Layer 4 of a small transformer language model trained on English Wikipedia (8 layers, counted from 0, width 128).
Take only the direct path to the model's output, skipping the later layers: a vector added to the residual stream pushes a token's score in proportion to its dot product with that token's output vector.

Output vectors of the tokens that the questions are about. A number n stands for n times 0.025.
"istor": -43 9 -9 18 -7 -35 -53 1 -50 -48 -42 15 36 23 24 26 -2 24 -33 20 -42 -3 14 -36 -39 54 -25 -10 -10 -1 29 27 25 4 -15 22 27 -22 29 4 -12 -14 0 -13 35 -76 45 -18 7 43 35 -19 19 34 -54 -2 -29 16 30 8 -6 -35 14 -10 11 34 3 -6 6 -22 12 19 -35 -72 5 -21 22 -1 1 34 46 -10 47 39 25 -2 36 -2 -5 -43 9 -38 -15 -11 28 -8 9 4 -36 32 58 -27 40 -66 13 37 -10 -42 9 -55 43 -40 -7 13 16 -24 10 8 -6 -48 13 24 44 35 -10 -13 -32 16
"--": -24 46 -6 -16 13 -18 -37 14 -19 -8 1 11 -7 -4 -13 4 -9 9 -40 4 -22 8 5 -14 1 -2 -27 -39 -10 -3 10 -48 17 -16 0 -45 43 -11 -3 35 6 -1 2 31 45 -1 -24 -35 -12 22 7 4 33 30 24 -24 -52 -6 13 -8 -12 37 10 -12 11 44 13 -4 10 -8 12 -8 1 -19 -32 10 -14 22 1 -15 -11 -17 21 13 22 -3 1 -3 12 -11 17 -13 5 -9 -9 3 22 -30 -24 27 30 -40 13 -18 12 -1 16 -30 -1 -51 5 22 -9 28 -1 5 -6 22 -20 21 -38 -22 19 -11 -52 33 2 56
"ine": -14 -48 -40 -33 8 1 15 -2 -15 -4 -27 -22 -1 -26 49 -22 8 28 16 2 -29 30 -7 37 -39 -4 13 -17 -29 16 3 -16 -5 -12 15 -26 -12 -21 -23 8 24 26 16 -9 0 -7 6 16 31 -11 4 31 -7 18 -39 -29 16 16 -20 -7 -29 -29 -37 -15 -51 4 6 22 33 -10 19 -14 16 24 -21 -5 28 1 -21 -12 -3 6 -6 -30 29 8 6 27 22 -10 -30 36 -10 -34 -6 -39 -32 34 -22 -40 -37 11 -22 -23 -27 -10 -9 -12 24 -46 -20 9 -29 -4 15 -9 33 -6 3 -24 -60 0 69 39 56 -6 -23 -4
"ribution": -24 27 -23 -26 22 -13 -18 -34 -52 -39 -51 23 -12 30 43 13 -4 31 16 26 -22 -41 -5 39 -1 30 6 -2 33 -27 31 12 2 49 5 -15 -2 -21 43 -31 -8 -31 0 12 -25 -15 50 -8 -17 4 26 30 9 22 -24 -7 11 -9 19 -38 -11 -19 3 43 -28 56 -16 49 14 -51 -10 -19 -40 -11 -31 -29 -11 25 33 31 0 -3 -7 19 -7 40 -24 35 -25 -3 -39 30 -14 -11 50 -16 -11 18 -3 53 17 -43 -4 -31 25 26 4 22 -23 20 38 -5 -20 19 53 4 -52 6 19 -8 -33 -37 -7 32 -50 34 -23 2
"eral": -39 -5 7 -7 -21 -25 25 -21 -30 -13 -23 5 41 -13 -9 22 33 -7 -76 -10 -30 18 2 -4 5 -12 43 -8 -13 4 -18 -22 -34 24 -26 -32 -31 -38 38 34 -49 17 52 28 -34 -17 -6 -5 30 42 43 -48 55 42 -71 -10 -50 -17 -21 -33 -29 39 28 -7 -30 16 -9 -9 -27 -24 19 -62 8 -35 -16 -11 22 79 -30 49 14 30 1 3 10 22 1 14 40 -19 32 -19 29 -18 15 11 34 35 -3 23 33 -8 42 -18 5 -38 -14 -23 58 -13 46 -56 3 -3 23 -34 -37 10 -33 14 6 -52 53 61 0 0 -61 -18
"ource": -39 14 -6 -19 24 1 -23 -19 -17 -36 -21 43 5 39 22 -19 -12 43 -2 -26 19 26 -16 -5 28 -20 1 -33 36 6 -17 -4 -16 59 11 -43 44 5 43 -32 -31 -60 -52 36 -3 -4 -30 -21 -7 22 32 -2 2 61 -55 1 -8 18 34 -39 -27 18 16 -2 -4 5 14 -6 15 -27 19 -3 -38 -14 -45 22 0 8 -1 -49 28 -16 -15 16 26 10 -26 3 -6 -52 26 -24 -9 -51 40 12 3 -31 0 9 47 -11 65 -49 7 -26 2 -31 4 -6 2 51 2 48 -28 -66 15 21 -34 7 -8 -21 41 -12 10 -26 -11 -13
"tained": -10 -17 -41 -16 7 -43 -16 29 -10 -43 -3 -24 16 61 6 -16 -34 5 -49 -37 32 12 16 -51 -24 8 -28 30 -36 32 50 -12 -54 46 46 -37 7 -47 63 -7 -34 -24 -93 -37 -21 -27 -14 -19 -27 30 30 16 22 25 -33 -22 24 -44 -25 -7 -32 -18 16 -16 -37 41 51 -24 18 -17 -2 -11 -12 -63 -83 -5 4 45 7 -1 17 11 41 32 14 -28 46 38 -25 -7 16 5 -4 25 35 12 -54 11 44 38 36 -27 23 -12 33 44 11 -64 46 -46 31 14 17 0 31 6 -1 -1 -51 29 30 -30 47 40 -22 -26 7 23
" -": -1 1 21 12 -14 18 14 40 -14 -31 21 7 -13 8 -6 11 12 17 4 -12 -11 -22 -24 -21 1 19 -13 5 -5 -31 8 -2 7 -12 10 1 25 1 9 27 2 -12 10 21 41 11 11 -5 5 -9 -4 22 8 -6 11 24 -5 23 -10 24 26 5 -30 3 -31 27 -12 4 -25 -1 -20 -25 9 17 11 -15 30 12 -23 3 -12 11 -8 -11 -6 -22 12 0 6 12 -5 -9 -17 3 -2 13 -6 -19 21 5 15 3 -6 -16 46 -6 4 -15 10 13 -3 6 20 13 -10 19 15 -2 4 -18 -17 13 -20 -24 -3 15 -9 -9
"hen": -30 29 3 -3 49 4 -6 23 22 -24 -9 -10 -12 45 21 -30 -38 0 20 19 -54 35 -19 -6 -3 -14 -5 -27 2 23 28 10 -17 40 35 -50 -13 -33 -27 28 -4 -35 33 2 -14 10 10 -25 -62 48 40 -31 -4 35 -17 -40 -8 -3 11 26 -80 26 -22 23 0 -11 20 -13 8 -10 -1 -16 -24 -3 26 43 33 18 28 7 -28 -31 -9 -12 36 66 -22 14 -19 48 -24 -66 -10 -4 13 38 51 -1 -12 7 -7 -7 66 7 -1 67 -7 10 29 8 -20 -15 -30 18 54 -3 6 -2 -19 -53 -10 10 5 -21 -32 8 -32 -32

Output weights of attention head 2. The head adds the sum of these rows, row i times number i of z. A number n stands for n times 0.0028.
o0: 30 7 18 -11 -7 -19 -5 -3 -28 21 -23 6 -6 -28 4 21 18 36 3 -10 18 11 10 24 -10 -17 -38 40 22 28 39 12 6 -32 71 21 53 19 52 -19 -5 -51 -53 -5 -3 -7 -8 -6 9 -24 45 13 23 8 -39 -42 26 -39 -24 -17 32 56 23 -14 42 -7 63 19 -5 -43 4 7 51 17 -36 14 21 -9 14 8 32 -6 48 15 24 -18 -16 46 17 12 42 20 6 -13 3 -27 -18 -8 -29 -2 43 55 45 -33 9 20 7 -13 -13 32 -13 -20 -45 22 23 -8 9 32 -24 0 22 -14 -36 -4 7 -18 16 19
o1: 34 13 37 -14 -24 1 -14 3 -22 -5 1 -25 -20 16 22 -18 11 10 51 -4 -33 12 -13 -4 7 -51 -26 16 -22 18 -6 -4 24 -36 -3 -2 4 33 4 24 -4 0 -49 13 34 2 2 33 18 -23 -22 19 9 11 -3 -31 -24 -21 -4 -21 10 58 3 19 14 25 -6 6 -23 -28 11 33 42 50 6 -18 15 22 -9 -20 21 -38 3 -29 53 -10 -31 -4 7 8 -21 67 -17 -20 -17 -3 -14 6 18 -18 -4 4 -11 -3 43 5 -14 41 5 -17 -11 -9 -17 -59 5 22 31 -10 17 -18 29 23 -52 6 -7 -18 32 -15
o2: -25 -2 -39 14 -2 -66 -46 -32 -10 -12 27 18 43 62 56 7 14 15 -16 -44 47 68 15 -10 -33 61 -7 -46 41 35 17 38 -8 -32 17 -21 -2 -37 -13 0 -5 -23 -40 -26 -10 -3 22 50 -52 10 12 -33 -18 -20 4 0 15 7 17 -27 -17 -4 43 8 16 -21 44 -13 -26 -12 -20 11 20 9 -53 11 -42 -23 66 5 -2 10 -19 -3 0 -19 -52 -43 17 -39 54 53 69 12 4 2 28 33 -9 -42 -2 62 -2 -85 -11 70 -10 -44 -15 39 35 12 -29 -4 -21 -43 -13 45 -35 8 44 -15 -34 10 14 35 -35 34
o3: 1 42 -31 -1 -20 -19 11 -45 -19 27 -5 32 -15 -16 -1 -13 -24 29 0 36 -1 -2 -1 -4 -1 -12 -11 22 10 32 -47 -21 2 -20 76 15 -32 2 -40 -36 38 -13 -8 -52 -8 26 8 25 -94 14 19 -34 -24 25 -21 -17 26 35 -26 -13 10 14 -9 1 1 3 48 -38 -8 -13 13 49 28 -6 -8 57 34 -20 -15 -3 15 21 10 -41 46 -11 -35 -60 4 -8 -18 -16 -2 4 9 -29 -28 10 30 1 -13 19 -21 -28 -2 56 -22 -37 42 -16 -11 2 -37 22 25 -10 -1 0 -21 8 42 -32 4 -18 53 -17 -6 -52
o4: -32 -59 0 41 7 -13 -38 22 -34 23 -9 -34 21 54 33 -18 -46 22 -36 -20 14 46 -26 -13 -4 -32 1 18 20 50 9 32 -3 -38 17 11 68 2 38 -13 26 -35 -25 27 -48 50 -15 41 -1 52 44 -5 47 -21 -5 -12 20 26 40 12 -23 10 47 14 -7 -28 60 -40 16 -43 -14 53 57 -24 -37 -18 -51 -7 -5 -4 3 -12 -23 29 -31 -19 -18 52 -5 -2 -6 7 55 13 24 -6 -20 33 -36 -9 46 11 -9 2 3 5 -7 -34 -7 44 35 14 22 4 -14 -34 0 95 -5 14 17 -18 -20 -8 25 -59 -8 2
o5: 28 9 -1 6 -18 -12 17 -5 13 27 41 17 10 17 -16 0 16 -37 35 6 -16 -23 -24 -12 21 -3 -25 -4 -22 -45 -18 -37 -14 -56 -7 20 -44 -24 0 -21 1 19 53 -8 -20 -12 -28 27 -21 31 -46 -22 -17 27 -2 15 -1 -10 37 2 -41 -46 -26 38 7 26 -38 5 -12 10 87 -3 -40 37 26 6 4 -14 -33 -21 4 -19 -20 -24 -76 41 0 -39 -14 13 -44 -19 16 2 10 4 -33 22 23 -13 -5 -19 19 60 10 -54 -28 58 22 29 -22 54 51 -94 -31 15 -76 -9 -2 10 5 49 23 -6 -21 -37 -24 14
o6: 33 32 -51 -23 -42 -35 -20 24 -13 18 26 0 -26 21 -20 13 16 -51 -32 21 9 15 -10 21 -4 -14 23 -30 21 8 21 -1 -59 41 27 28 28 26 -30 0 -6 4 43 17 -20 13 -8 36 -17 -5 -6 -40 -27 -9 6 13 31 35 0 -8 31 -2 -43 15 -32 7 -36 31 4 -5 -26 -15 -27 42 -13 1 -35 -4 5 -6 -20 37 -14 -33 -53 32 6 -1 -45 35 25 28 -4 -8 0 -55 -18 20 70 -38 -14 19 17 26 47 30 -21 4 37 51 -27 21 -10 -29 8 -5 -36 50 -15 6 -3 2 34 -3 39 -42 33 -16
o7: 14 18 29 -26 -19 19 38 0 5 11 -5 23 -11 0 -16 -6 43 -11 62 21 -22 -41 -20 23 19 -53 -19 9 -20 -40 1 -60 0 47 17 17 -64 31 -27 19 29 21 63 -12 5 -41 -20 -44 -4 -33 -3 -4 -57 -4 -3 -9 -9 -52 -6 -6 6 8 -38 -4 14 -28 -53 19 30 53 32 1 13 -12 67 26 59 14 -39 22 3 6 12 -10 -17 30 34 -46 55 31 -1 -19 -14 -30 -31 6 -19 -58 30 9 -8 14 -7 7 -21 -34 -10 9 12 -34 -28 10 -31 -33 21 36 -12 -44 -36 12 -75 27 13 -32 -18 -10 20 1
o8: -5 26 -6 28 -4 -47 40 -3 -24 12 -10 -37 23 -10 5 22 9 -1 0 31 -2 18 37 -26 -69 -9 23 48 -46 -12 -28 -17 23 28 29 33 13 18 -31 39 -14 29 -3 4 5 -30 0 -21 15 22 -33 24 -5 25 39 46 6 -16 -22 8 5 29 6 -46 -9 -24 -18 -7 -29 -50 19 34 -24 -38 11 -3 23 -12 3 10 -26 9 13 -12 -62 2 22 -16 -20 -17 0 57 -7 -14 -7 18 -17 -34 35 -20 31 -2 52 -40 7 -33 12 20 5 -2 9 25 25 -58 -13 37 33 -25 -21 -20 50 54 23 -61 -4 -11 5 44
o9: 20 -29 -31 -44 -35 28 -30 15 10 21 -9 -19 16 -2 14 -9 41 11 5 -7 -21 -18 33 1 5 -24 50 16 52 10 47 -6 -21 -8 38 -53 51 -37 14 -23 15 -8 3 -13 -19 2 -4 2 -9 8 3 15 -18 7 -17 -46 19 -21 22 33 -15 -40 -33 32 42 -13 -3 6 -24 -16 11 -17 -5 11 -20 -30 -23 -19 18 8 73 5 -18 -23 18 22 36 -31 -38 11 -19 42 18 -34 4 -43 11 35 -8 5 -28 -18 22 50 43 0 -10 13 4 -2 -14 25 -21 -5 48 -8 28 64 1 -12 -35 -9 18 10 -27 -17 -32 -5
o10: 9 34 25 19 -7 -11 -34 16 -39 -24 7 -17 0 43 25 27 63 -1 0 -11 28 9 26 -2 -35 -23 -32 -44 17 -5 -19 -36 -6 24 10 1 -29 17 47 26 27 3 22 2 -35 2 -4 20 -12 6 3 -8 -46 -17 -16 12 13 -17 68 -11 17 64 35 -20 37 5 -24 21 -4 -13 11 -8 9 4 14 50 12 1 51 -61 11 32 -18 -5 -15 -86 -14 2 2 -15 9 24 -30 10 -6 -38 -7 -22 -50 -17 -4 21 -13 -5 15 -1 -9 18 -34 11 -11 -5 2 -34 38 4 15 15 -3 9 -1 1 15 -29 -13 -28 51 -55
o11: -10 -59 -1 -19 5 3 -60 2 2 14 -10 37 -23 10 2 -19 37 -13 2 -33 15 14 -9 11 31 -13 -18 -49 -3 -16 14 -45 -72 -28 -2 1 -9 -28 10 18 16 -27 6 -6 16 36 -20 -28 13 -4 36 1 11 -14 -17 7 3 -14 53 34 24 -6 -12 45 -37 3 1 -69 22 -7 9 -31 -11 39 -4 16 2 -67 -17 20 -9 -45 -79 -13 -29 7 4 8 53 -14 17 -35 18 -10 5 1 -11 25 -13 17 -28 3 -20 -6 39 -18 49 -9 33 18 -16 0 -22 -2 5 35 -22 58 -24 62 28 -22 17 -5 23 -15 18 -58
o12: 21 -15 -46 -22 11 -29 -5 30 -29 58 32 -1 23 45 45 0 -31 -5 13 54 12 0 7 1 22 1 13 -3 33 5 -11 5 -16 -31 4 -23 39 -1 -18 3 12 -1 -23 -34 -6 52 38 29 -48 -28 -1 -25 1 4 -14 -31 15 3 -47 -51 8 21 15 54 -2 -3 -18 15 -11 -31 -16 16 2 60 -14 -25 -4 -25 34 -36 22 39 -15 -37 10 -12 -15 21 -61 -7 -38 6 -3 1 -15 -30 -28 21 22 -41 -11 -12 -25 -18 7 6 -34 -10 17 -7 36 33 5 -24 -15 -11 -22 22 15 31 -4 -19 -14 2 18 5 -9 -35
o13: 34 -37 5 23 -5 36 13 37 60 -6 -19 20 -7 1 -5 2 -8 -28 -9 12 -38 -69 -17 -49 -20 -7 51 -21 0 -44 34 -39 -28 -17 -64 11 16 34 -25 -15 -24 62 83 -2 -34 -10 -17 6 50 11 17 13 -19 -50 37 34 -19 -21 60 1 37 -8 -34 2 -38 26 -39 65 31 59 -9 -30 -38 -29 8 -7 -25 -10 -42 -16 7 -20 -29 -10 -68 35 20 21 0 67 -25 -42 6 0 -10 19 -20 18 4 7 -22 -58 18 30 11 -81 11 2 26 29 18 -17 43 -15 -10 0 -42 6 13 -11 -77 -22 -10 -5 -43 -13 46 -35
o14: 2 20 29 32 24 2 -63 -29 -6 -2 34 -27 24 36 -35 -27 -2 3 4 -59 11 -9 25 -6 -17 0 -33 10 -11 3 -27 -22 -35 26 39 6 -36 27 0 14 46 4 -4 28 -23 -5 -8 37 17 45 32 12 -5 34 2 -17 -19 3 14 -55 20 24 2 -1 2 -37 31 -12 40 16 29 -5 29 20 -30 44 42 28 17 -25 16 -63 27 -25 -16 -31 -31 27 4 60 40 6 31 20 29 -12 -22 -44 4 2 -3 -29 -3 39 3 -14 -35 8 -43 29 -2 14 14 -45 62 -20 15 -48 -28 17 -27 7 -39 -19 -22 -52 11 -10
o15: 17 -36 47 35 -31 40 14 55 -30 -5 38 -6 20 -27 18 -43 -24 3 -2 5 21 -21 -23 25 2 -63 5 -48 44 -39 12 3 40 -31 -31 2 -38 5 19 -12 -37 52 48 -25 -58 4 19 -3 -38 21 -42 -31 -44 -2 7 56 2 -10 2 -4 -32 -19 25 7 -35 13 -29 31 -22 3 7 18 -7 -9 31 -16 10 -33 22 -2 -24 22 -27 -8 -71 82 -25 -3 -18 -3 -64 -16 -68 -22 -53 33 39 43 19 -22 -11 43 -30 -14 -11 -48 16 28 15 25 -9 6 20 -28 -67 0 -57 9 -12 7 -6 4 20 29 -52 -17 21 16
o16: 33 -12 18 -29 17 22 -32 -2 -5 -43 83 7 17 22 2 -15 -18 -62 33 19 15 -10 -30 -1 -15 -32 -4 -12 -16 -10 -11 -27 -34 39 -2 59 -60 -3 27 24 -11 33 38 -36 -18 -48 -4 -3 -26 9 4 -28 -10 -8 13 20 -6 -18 -13 -8 45 -35 -30 19 -16 -10 -35 -28 -33 -10 19 26 -23 35 16 4 0 2 -18 13 -50 -43 -25 -25 -28 -6 -19 12 -1 50 -33 19 -3 0 12 -1 -25 9 5 0 -40 31 -46 33 -40 -9 0 65 35 -12 -62 22 4 -51 -24 0 -36 -29 25 13 47 6 -10 -3 11 -36 -32 -26
o17: 4 36 -18 -52 -21 -19 -50 -22 -45 9 -27 40 30 52 35 9 30 50 32 -2 10 24 6 29 37 -24 -43 -41 33 42 33 8 -51 -4 7 5 -32 -25 15 -11 25 3 -63 1 24 -41 -14 69 -75 2 57 -23 -13 17 -9 -83 -11 -18 3 -25 19 11 -4 41 11 -32 30 5 29 -12 37 26 21 12 4 19 19 2 36 20 33 1 4 -10 79 -49 -30 21 50 1 32 36 5 19 24 -47 13 2 -26 -13 -20 28 -50 1 -21 62 5 -41 -17 -28 -26 29 -60 -13 26 -12 6 11 16 13 -9 -15 -27 23 9 22 -1 -7
o18: -49 10 9 -27 -15 -4 -3 -1 -9 -25 -49 5 2 22 15 1 8 59 62 -27 46 26 -16 28 21 -28 -77 26 -1 34 -30 25 -32 -9 14 17 -41 -28 18 7 10 -25 -72 -42 26 -46 -30 51 -49 3 -8 -23 16 23 22 -84 -18 -29 23 -15 -17 -7 32 15 -26 -35 26 -63 51 -14 18 48 -5 5 -32 -14 51 -17 2 23 21 -47 13 15 52 -31 -12 20 64 -31 10 4 6 32 22 50 -12 8 -52 -8 15 -2 -35 -14 -6 7 12 -9 13 -63 2 22 -35 -35 1 24 9 -22 2 -4 49 18 -52 -5 11 35 16 -4
o19: 53 -51 0 -27 11 -18 5 45 62 -34 23 8 -55 -66 18 -11 -2 -70 38 42 -18 -59 -14 -41 -50 -49 -37 -2 1 -48 -1 -30 20 -56 -17 32 -42 32 -2 14 -76 49 70 -28 18 -18 -14 7 -23 -23 -50 3 -39 -5 4 59 36 -76 29 -5 -34 -33 -6 -1 -1 23 -23 34 -20 33 0 4 -30 27 2 -19 12 -14 -21 21 -2 -38 13 -5 -70 52 14 -18 3 47 -63 3 -39 -8 -50 25 -29 27 5 30 -12 -58 -6 5 11 -47 -30 88 27 -19 -24 24 37 -60 -43 52 -15 -2 27 -9 24 11 18 2 -7 26 25 -50
o20: -15 4 21 0 -38 -1 44 41 22 -12 -34 -34 -49 8 11 16 29 8 6 -25 -29 4 -39 -6 24 -1 -44 52 8 -17 -14 -4 21 -19 19 -11 -12 -4 -74 5 31 10 -16 16 60 -11 -14 9 53 2 8 -7 3 -16 25 3 9 2 -17 39 19 30 11 -38 -49 1 17 40 33 -2 -16 19 24 -3 -20 16 -26 -30 -34 -22 28 -25 -10 14 55 -9 -20 23 93 39 32 -9 9 -1 3 18 14 1 -59 12 13 -42 2 -15 40 0 54 -65 45 4 -20 -44 -35 16 -20 50 23 -20 43 -45 11 -31 -40 -6 6 -26 10 43
o21: 39 11 6 -25 -6 -5 -23 -2 -26 -35 50 -22 -19 41 15 -26 21 -29 32 48 2 -15 -53 24 9 -2 7 -16 -27 57 -14 -3 -56 2 -11 36 -30 33 27 38 -14 6 10 -15 0 29 -38 4 -54 21 3 -23 6 25 -9 75 -15 -36 23 -5 46 -21 -8 -6 -37 31 -44 -15 -22 -38 -3 10 1 19 38 30 -6 -29 -8 0 -16 -44 -23 -34 25 -25 12 -11 -13 53 -33 24 -27 -8 -10 -22 -25 40 36 8 -16 -2 -40 33 7 18 -31 34 22 4 -21 32 -10 -40 9 13 18 -10 -1 12 38 -24 -25 -3 37 -48 26 -47
o22: -2 30 -27 32 -1 -23 18 23 -20 16 -3 -15 16 18 10 16 -12 65 14 32 16 15 -22 -36 -12 30 15 17 -39 30 20 32 6 12 20 -3 15 30 -44 -7 24 11 10 10 -14 25 -18 51 -17 36 -24 41 36 5 1 16 9 22 9 -9 57 -61 77 -27 -19 -7 -28 16 -9 -29 19 14 10 -40 32 -25 -79 3 8 -9 -3 -12 40 -8 -16 -24 -21 51 -42 0 28 -9 25 29 27 6 -26 13 7 -11 -14 -34 5 4 1 -6 -34 -17 16 21 32 25 29 24 7 16 -47 15 11 -12 34 -44 -5 32 13 -17 -19 16
o23: 14 35 -24 -37 30 34 -40 -24 -9 -24 -47 5 19 24 28 41 28 87 -7 -2 -31 28 18 -6 31 -3 11 -17 8 28 17 22 1 -54 -34 -25 14 18 -1 -21 19 -8 -8 2 -20 6 -2 57 0 33 37 10 -1 7 21 -37 18 30 20 -24 30 27 49 11 -2 48 40 20 -15 -29 -20 -1 -6 -7 5 20 -12 -28 8 -35 17 1 17 -11 57 -34 -28 5 2 1 2 28 19 -3 24 -21 1 -26 1 -29 -7 36 -35 15 20 33 -67 -8 -23 0 1 7 -5 8 47 -58 65 -20 -11 -44 -33 -45 -32 33 -11 -17 6 -44
o24: -19 19 16 -20 6 15 21 -3 9 -28 -51 16 -6 16 8 6 17 -6 38 2 -9 -48 -36 13 -17 3 -11 -15 -12 -33 15 -22 30 25 0 21 -50 -20 22 -5 -21 36 14 -11 -10 -45 38 -46 13 -28 -2 20 -56 -17 0 25 12 -23 -13 -3 -33 25 -33 -47 18 35 -8 37 16 39 33 -23 12 -18 8 -8 21 26 -18 -17 40 -14 0 22 -30 16 12 13 26 44 -28 0 -42 -4 -8 15 37 2 5 -1 3 15 3 31 -3 -13 7 -16 16 7 -21 -10 7 43 -28 42 -16 -29 12 -57 -53 -11 -29 -4 -18 2 -22 -11
o25: 6 -13 22 4 -1 -3 -32 -54 -64 -32 32 41 27 0 -20 -27 24 16 -4 -3 11 12 20 10 -19 23 -31 15 -1 33 -19 23 18 10 19 7 11 21 1 -26 -1 5 -59 21 -24 6 1 4 -7 -16 45 5 44 37 -21 -55 -42 20 -5 -36 12 -12 11 -16 34 -11 24 39 -15 18 -1 -32 3 -57 11 -7 -22 18 -26 22 10 -15 48 30 51 -17 -1 9 34 -25 8 -17 24 -24 4 24 84 -36 -21 18 28 -27 -10 -86 -67 21 31 8 -18 -5 -17 -36 -85 -10 14 -27 35 -41 19 -4 -27 -21 -24 -19 34 16 52 20
o26: -8 9 -18 -6 24 -23 -39 -29 -34 -29 -14 28 21 16 17 -11 -32 4 -39 -6 14 42 0 -9 20 52 5 -51 1 60 -32 62 -43 9 -3 -38 13 -42 18 -31 32 -64 -62 2 -13 2 -12 43 -16 17 16 9 37 -4 -16 4 -5 1 39 0 26 -36 7 3 -24 6 34 -35 -15 -8 -35 -43 15 -1 18 -12 -64 0 19 0 -16 -15 -25 29 12 -22 -37 18 13 -20 60 -12 63 15 14 -41 6 5 -24 27 26 4 -2 -37 19 55 5 -29 -46 11 11 -20 -6 74 49 -42 -9 19 29 -3 21 -27 -15 6 36 30 17 16
o27: -31 -29 -21 23 37 -6 -22 -15 -34 23 -38 -22 29 51 -15 -4 -25 -15 -15 23 -5 23 7 -38 9 11 21 14 -34 41 1 15 31 -27 -2 -5 11 10 11 2 1 -88 -1 15 -27 41 2 -3 33 33 9 -12 54 -8 -39 2 3 5 -12 -13 16 60 25 24 -1 -13 27 -15 -40 -13 1 40 32 -12 11 -35 -12 21 1 -9 -23 13 -7 -20 -31 -23 11 16 29 -32 5 -7 51 -21 -8 23 -12 32 18 -30 0 -16 7 -15 -23 -74 -68 3 1 55 39 -8 33 -26 7 -12 -28 -29 5 -13 2 -25 -41 -19 37 -39 -27 -32
o28: -31 4 -48 -29 -6 -3 -35 -4 -4 -5 -18 9 43 46 13 54 16 -5 -2 -38 15 14 -21 46 41 -44 -30 -11 -26 51 -11 -10 -51 9 3 -18 -36 -35 14 -8 36 26 -37 5 -37 27 -15 -47 -15 -4 19 31 -41 8 6 -7 -28 -15 69 38 4 -65 24 -9 30 -26 45 -76 1 -11 36 2 40 -11 12 4 23 -21 0 16 12 -44 -2 -13 21 -17 17 -15 9 18 32 7 8 17 31 24 -15 -28 -26 34 5 -14 35 44 26 33 8 -1 43 -44 -29 14 -37 -51 40 31 -35 -12 -56 0 -35 7 -14 10 2 -7 -10 1
o29: 44 -23 -11 8 42 -55 -4 -33 24 -18 75 12 -19 -4 10 3 8 -62 -21 -22 24 -5 10 -20 -54 62 38 -12 -2 1 31 17 8 -39 -13 22 20 -3 35 -43 -74 11 -8 43 -16 47 -10 8 70 5 -18 20 11 -38 4 32 6 21 10 34 12 -40 -13 -16 8 56 -14 16 14 -50 -33 -5 -15 28 -51 2 -16 -3 -17 -22 -49 -64 8 5 -21 -30 -12 48 -78 9 -3 38 2 12 42 -43 24 41 10 31 -16 10 1 4 50 29 13 21 -6 3 34 13 41 8 -45 -32 -12 64 25 -13 29 6 32 25 2 -13 -17 -18
o30: 20 5 -38 17 -9 11 -30 -19 -20 -7 -50 -5 -18 37 -5 67 23 71 18 -16 49 23 16 1 11 2 -11 -9 20 22 -1 16 -48 3 -28 -25 11 5 9 -29 36 -37 -43 6 24 -5 6 24 -17 4 55 31 -15 9 1 -15 9 9 6 30 35 59 72 13 28 -12 25 0 17 -9 18 -42 44 14 -40 18 -23 2 52 -2 35 22 18 44 59 -55 14 32 16 -2 48 5 28 36 35 -20 34 -5 -42 3 14 -14 -17 -11 17 34 57 0 -45 -11 21 -6 -37 67 65 -4 23 23 -26 -14 6 -19 -4 11 -3 18 -12 5
o31: -5 1 23 -14 0 19 45 -43 -15 -7 -1 33 12 -23 2 1 -12 1 13 20 21 -30 13 -23 -24 -15 32 14 -3 -46 2 -32 23 -10 -5 13 -22 -6 16 -30 -4 54 -1 34 4 -9 33 -35 -28 -1 15 24 -18 -3 26 19 -23 20 -31 13 33 -1 -29 -15 -20 18 4 28 52 27 30 3 -37 -7 45 -4 32 2 -7 -10 -11 -26 -7 3 -27 45 35 -6 16 21 27 -5 10 -20 12 -4 10 -4 36 7 35 27 18 -1 -50 0 54 -57 3 -6 1 -18 18 -5 -9 10 -86 -19 -64 28 19 59 -18 -16 -31 18 6 14

Each question shows a token from some text and the vector z that the head gathered there. A number n stands for n times 0.02.

" Jul": 15 -15 -16 9 23 20 14 2 3 11 -11 3 19 -7 -7 -19 -10 -3 -9 -26 16 14 4 17 -2 3 -11 -5 36 10 -13 30
Which two tokens does it push up most, strongest first? "tained", "ource"

"g": -38 -8 14 -29 28 46 7 33 -13 -28 -10 49 -5 34 -27 -30 7 33 -1 -36 -44 29 -34 9 -20 -1 -15 61 31 3 -23 -15
Pushed up most: "eral"

"\n": -12 -8 -25 6 20 9 6 17 9 6 -9 8 4 4 -1 -19 -11 -9 -6 -14 30 8 3 9 -7 1 -7 -1 25 -1 1 15
Pushed down most: "ribution"

" win": -9 0 4 -17 -2 -22 -2 2 -20 -24 -10 -2 -13 6 -5 20 6 10 -3 16 -3 -3 13 0 13 11 -2 13 1 -7 -6 -4
Pushed up most: "eral"

"es": 13 0 -13 7 -17 -23 22 -7 -26 13 -11 -16 -24 14 3 -3 8 2 -9 2 10 11 20 -11 -2 -12 31 -19 -27 10 20 5
Which three tokens does it push up most, strongest first? "ribution", " -", "tained"

"ing": 8 4 17 -1 -1 -4 -19 5 4 21 -16 -18 -20 -2 -24 10 1 9 29 33 69 16 0 -41 23 7 -18 -33 4 -13 -10 -8
Pushed down most: "ource"

" Con": 1 -10 0 8 1 -23 15 -8 12 -20 16 2 11 -11 -3 -8 -7 5 15 -14 -5 21 2 6 0 6 26 -20 10 -3 -2 -4
Which three tokens does it push up most, strongest first? "tained", "ource", "istor"

" as": 17 -12 -18 8 24 8 1 -7 7 3 -7 0 5 -6 -8 -26 -22 -8 -1 -30 31 1 12 12 -8 9 -3 -9 24 7 -3 30
Pushed up most: "tained"

".": 15 1 -19 -5 13 -1 -13 30 3 15 8 2 8 -4 -13 -21 0 -2 14 -3 -11 8 -2 -9 -5 11 -16 13 11 -31 13 4
Pushed down most: "ribution"

" car": -13 11 12 2 -5 -6 16 5 11 -5 -13 -8 0 15 -14 14 -3 9 -9 -14 17 8 -15 4 35 -1 0 -11 7 3 -12 13
Which three tokens does it push up most, strongest first? " -", "ine", "hen"

" stop": 12 -27 -1 5 2 -16 10 -7 5 0 8 9 -5 17 -4 19 -5 -3 -9 -10 10 2 -2 10 11 0 -1 10 1 -2 24 -13
Which two tokens does it push up most, strongest first? "ource", "eral"

" they": 13 -21 -16 5 10 0 5 8 3 -7 10 -7 -2 2 -1 23 14 14 -2 -6 -29 2 -2 5 4 0 -11 22 1 -10 -2 -6
Pushed down most: "--"

",": 15 -5 -17 8 15 6 -3 -4 11 2 -9 7 4 -11 2 -2 11 -4 -9 -24 -8 7 -9 2 -13 10 0 24 6 2 3 -8
Which three tokens does it push up most, strongest first? "ource", "tained", "eral"

" and": 11 -20 3 3 -14 15 3 -3 -2 -7 15 8 4 -13 -7 21 2 4 -8 -4 -4 -2 -5 4 18 -12 -9 12 3 9 12 -10
Pushed down most: "--"

" the": 31 -7 -10 3 7 -4 0 -14 -3 20 6 -5 0 6 1 12 0 6 -1 11 -12 -7 2 11 7 -17 -14 5 12 6 -8 -9
Pushed down most: "--"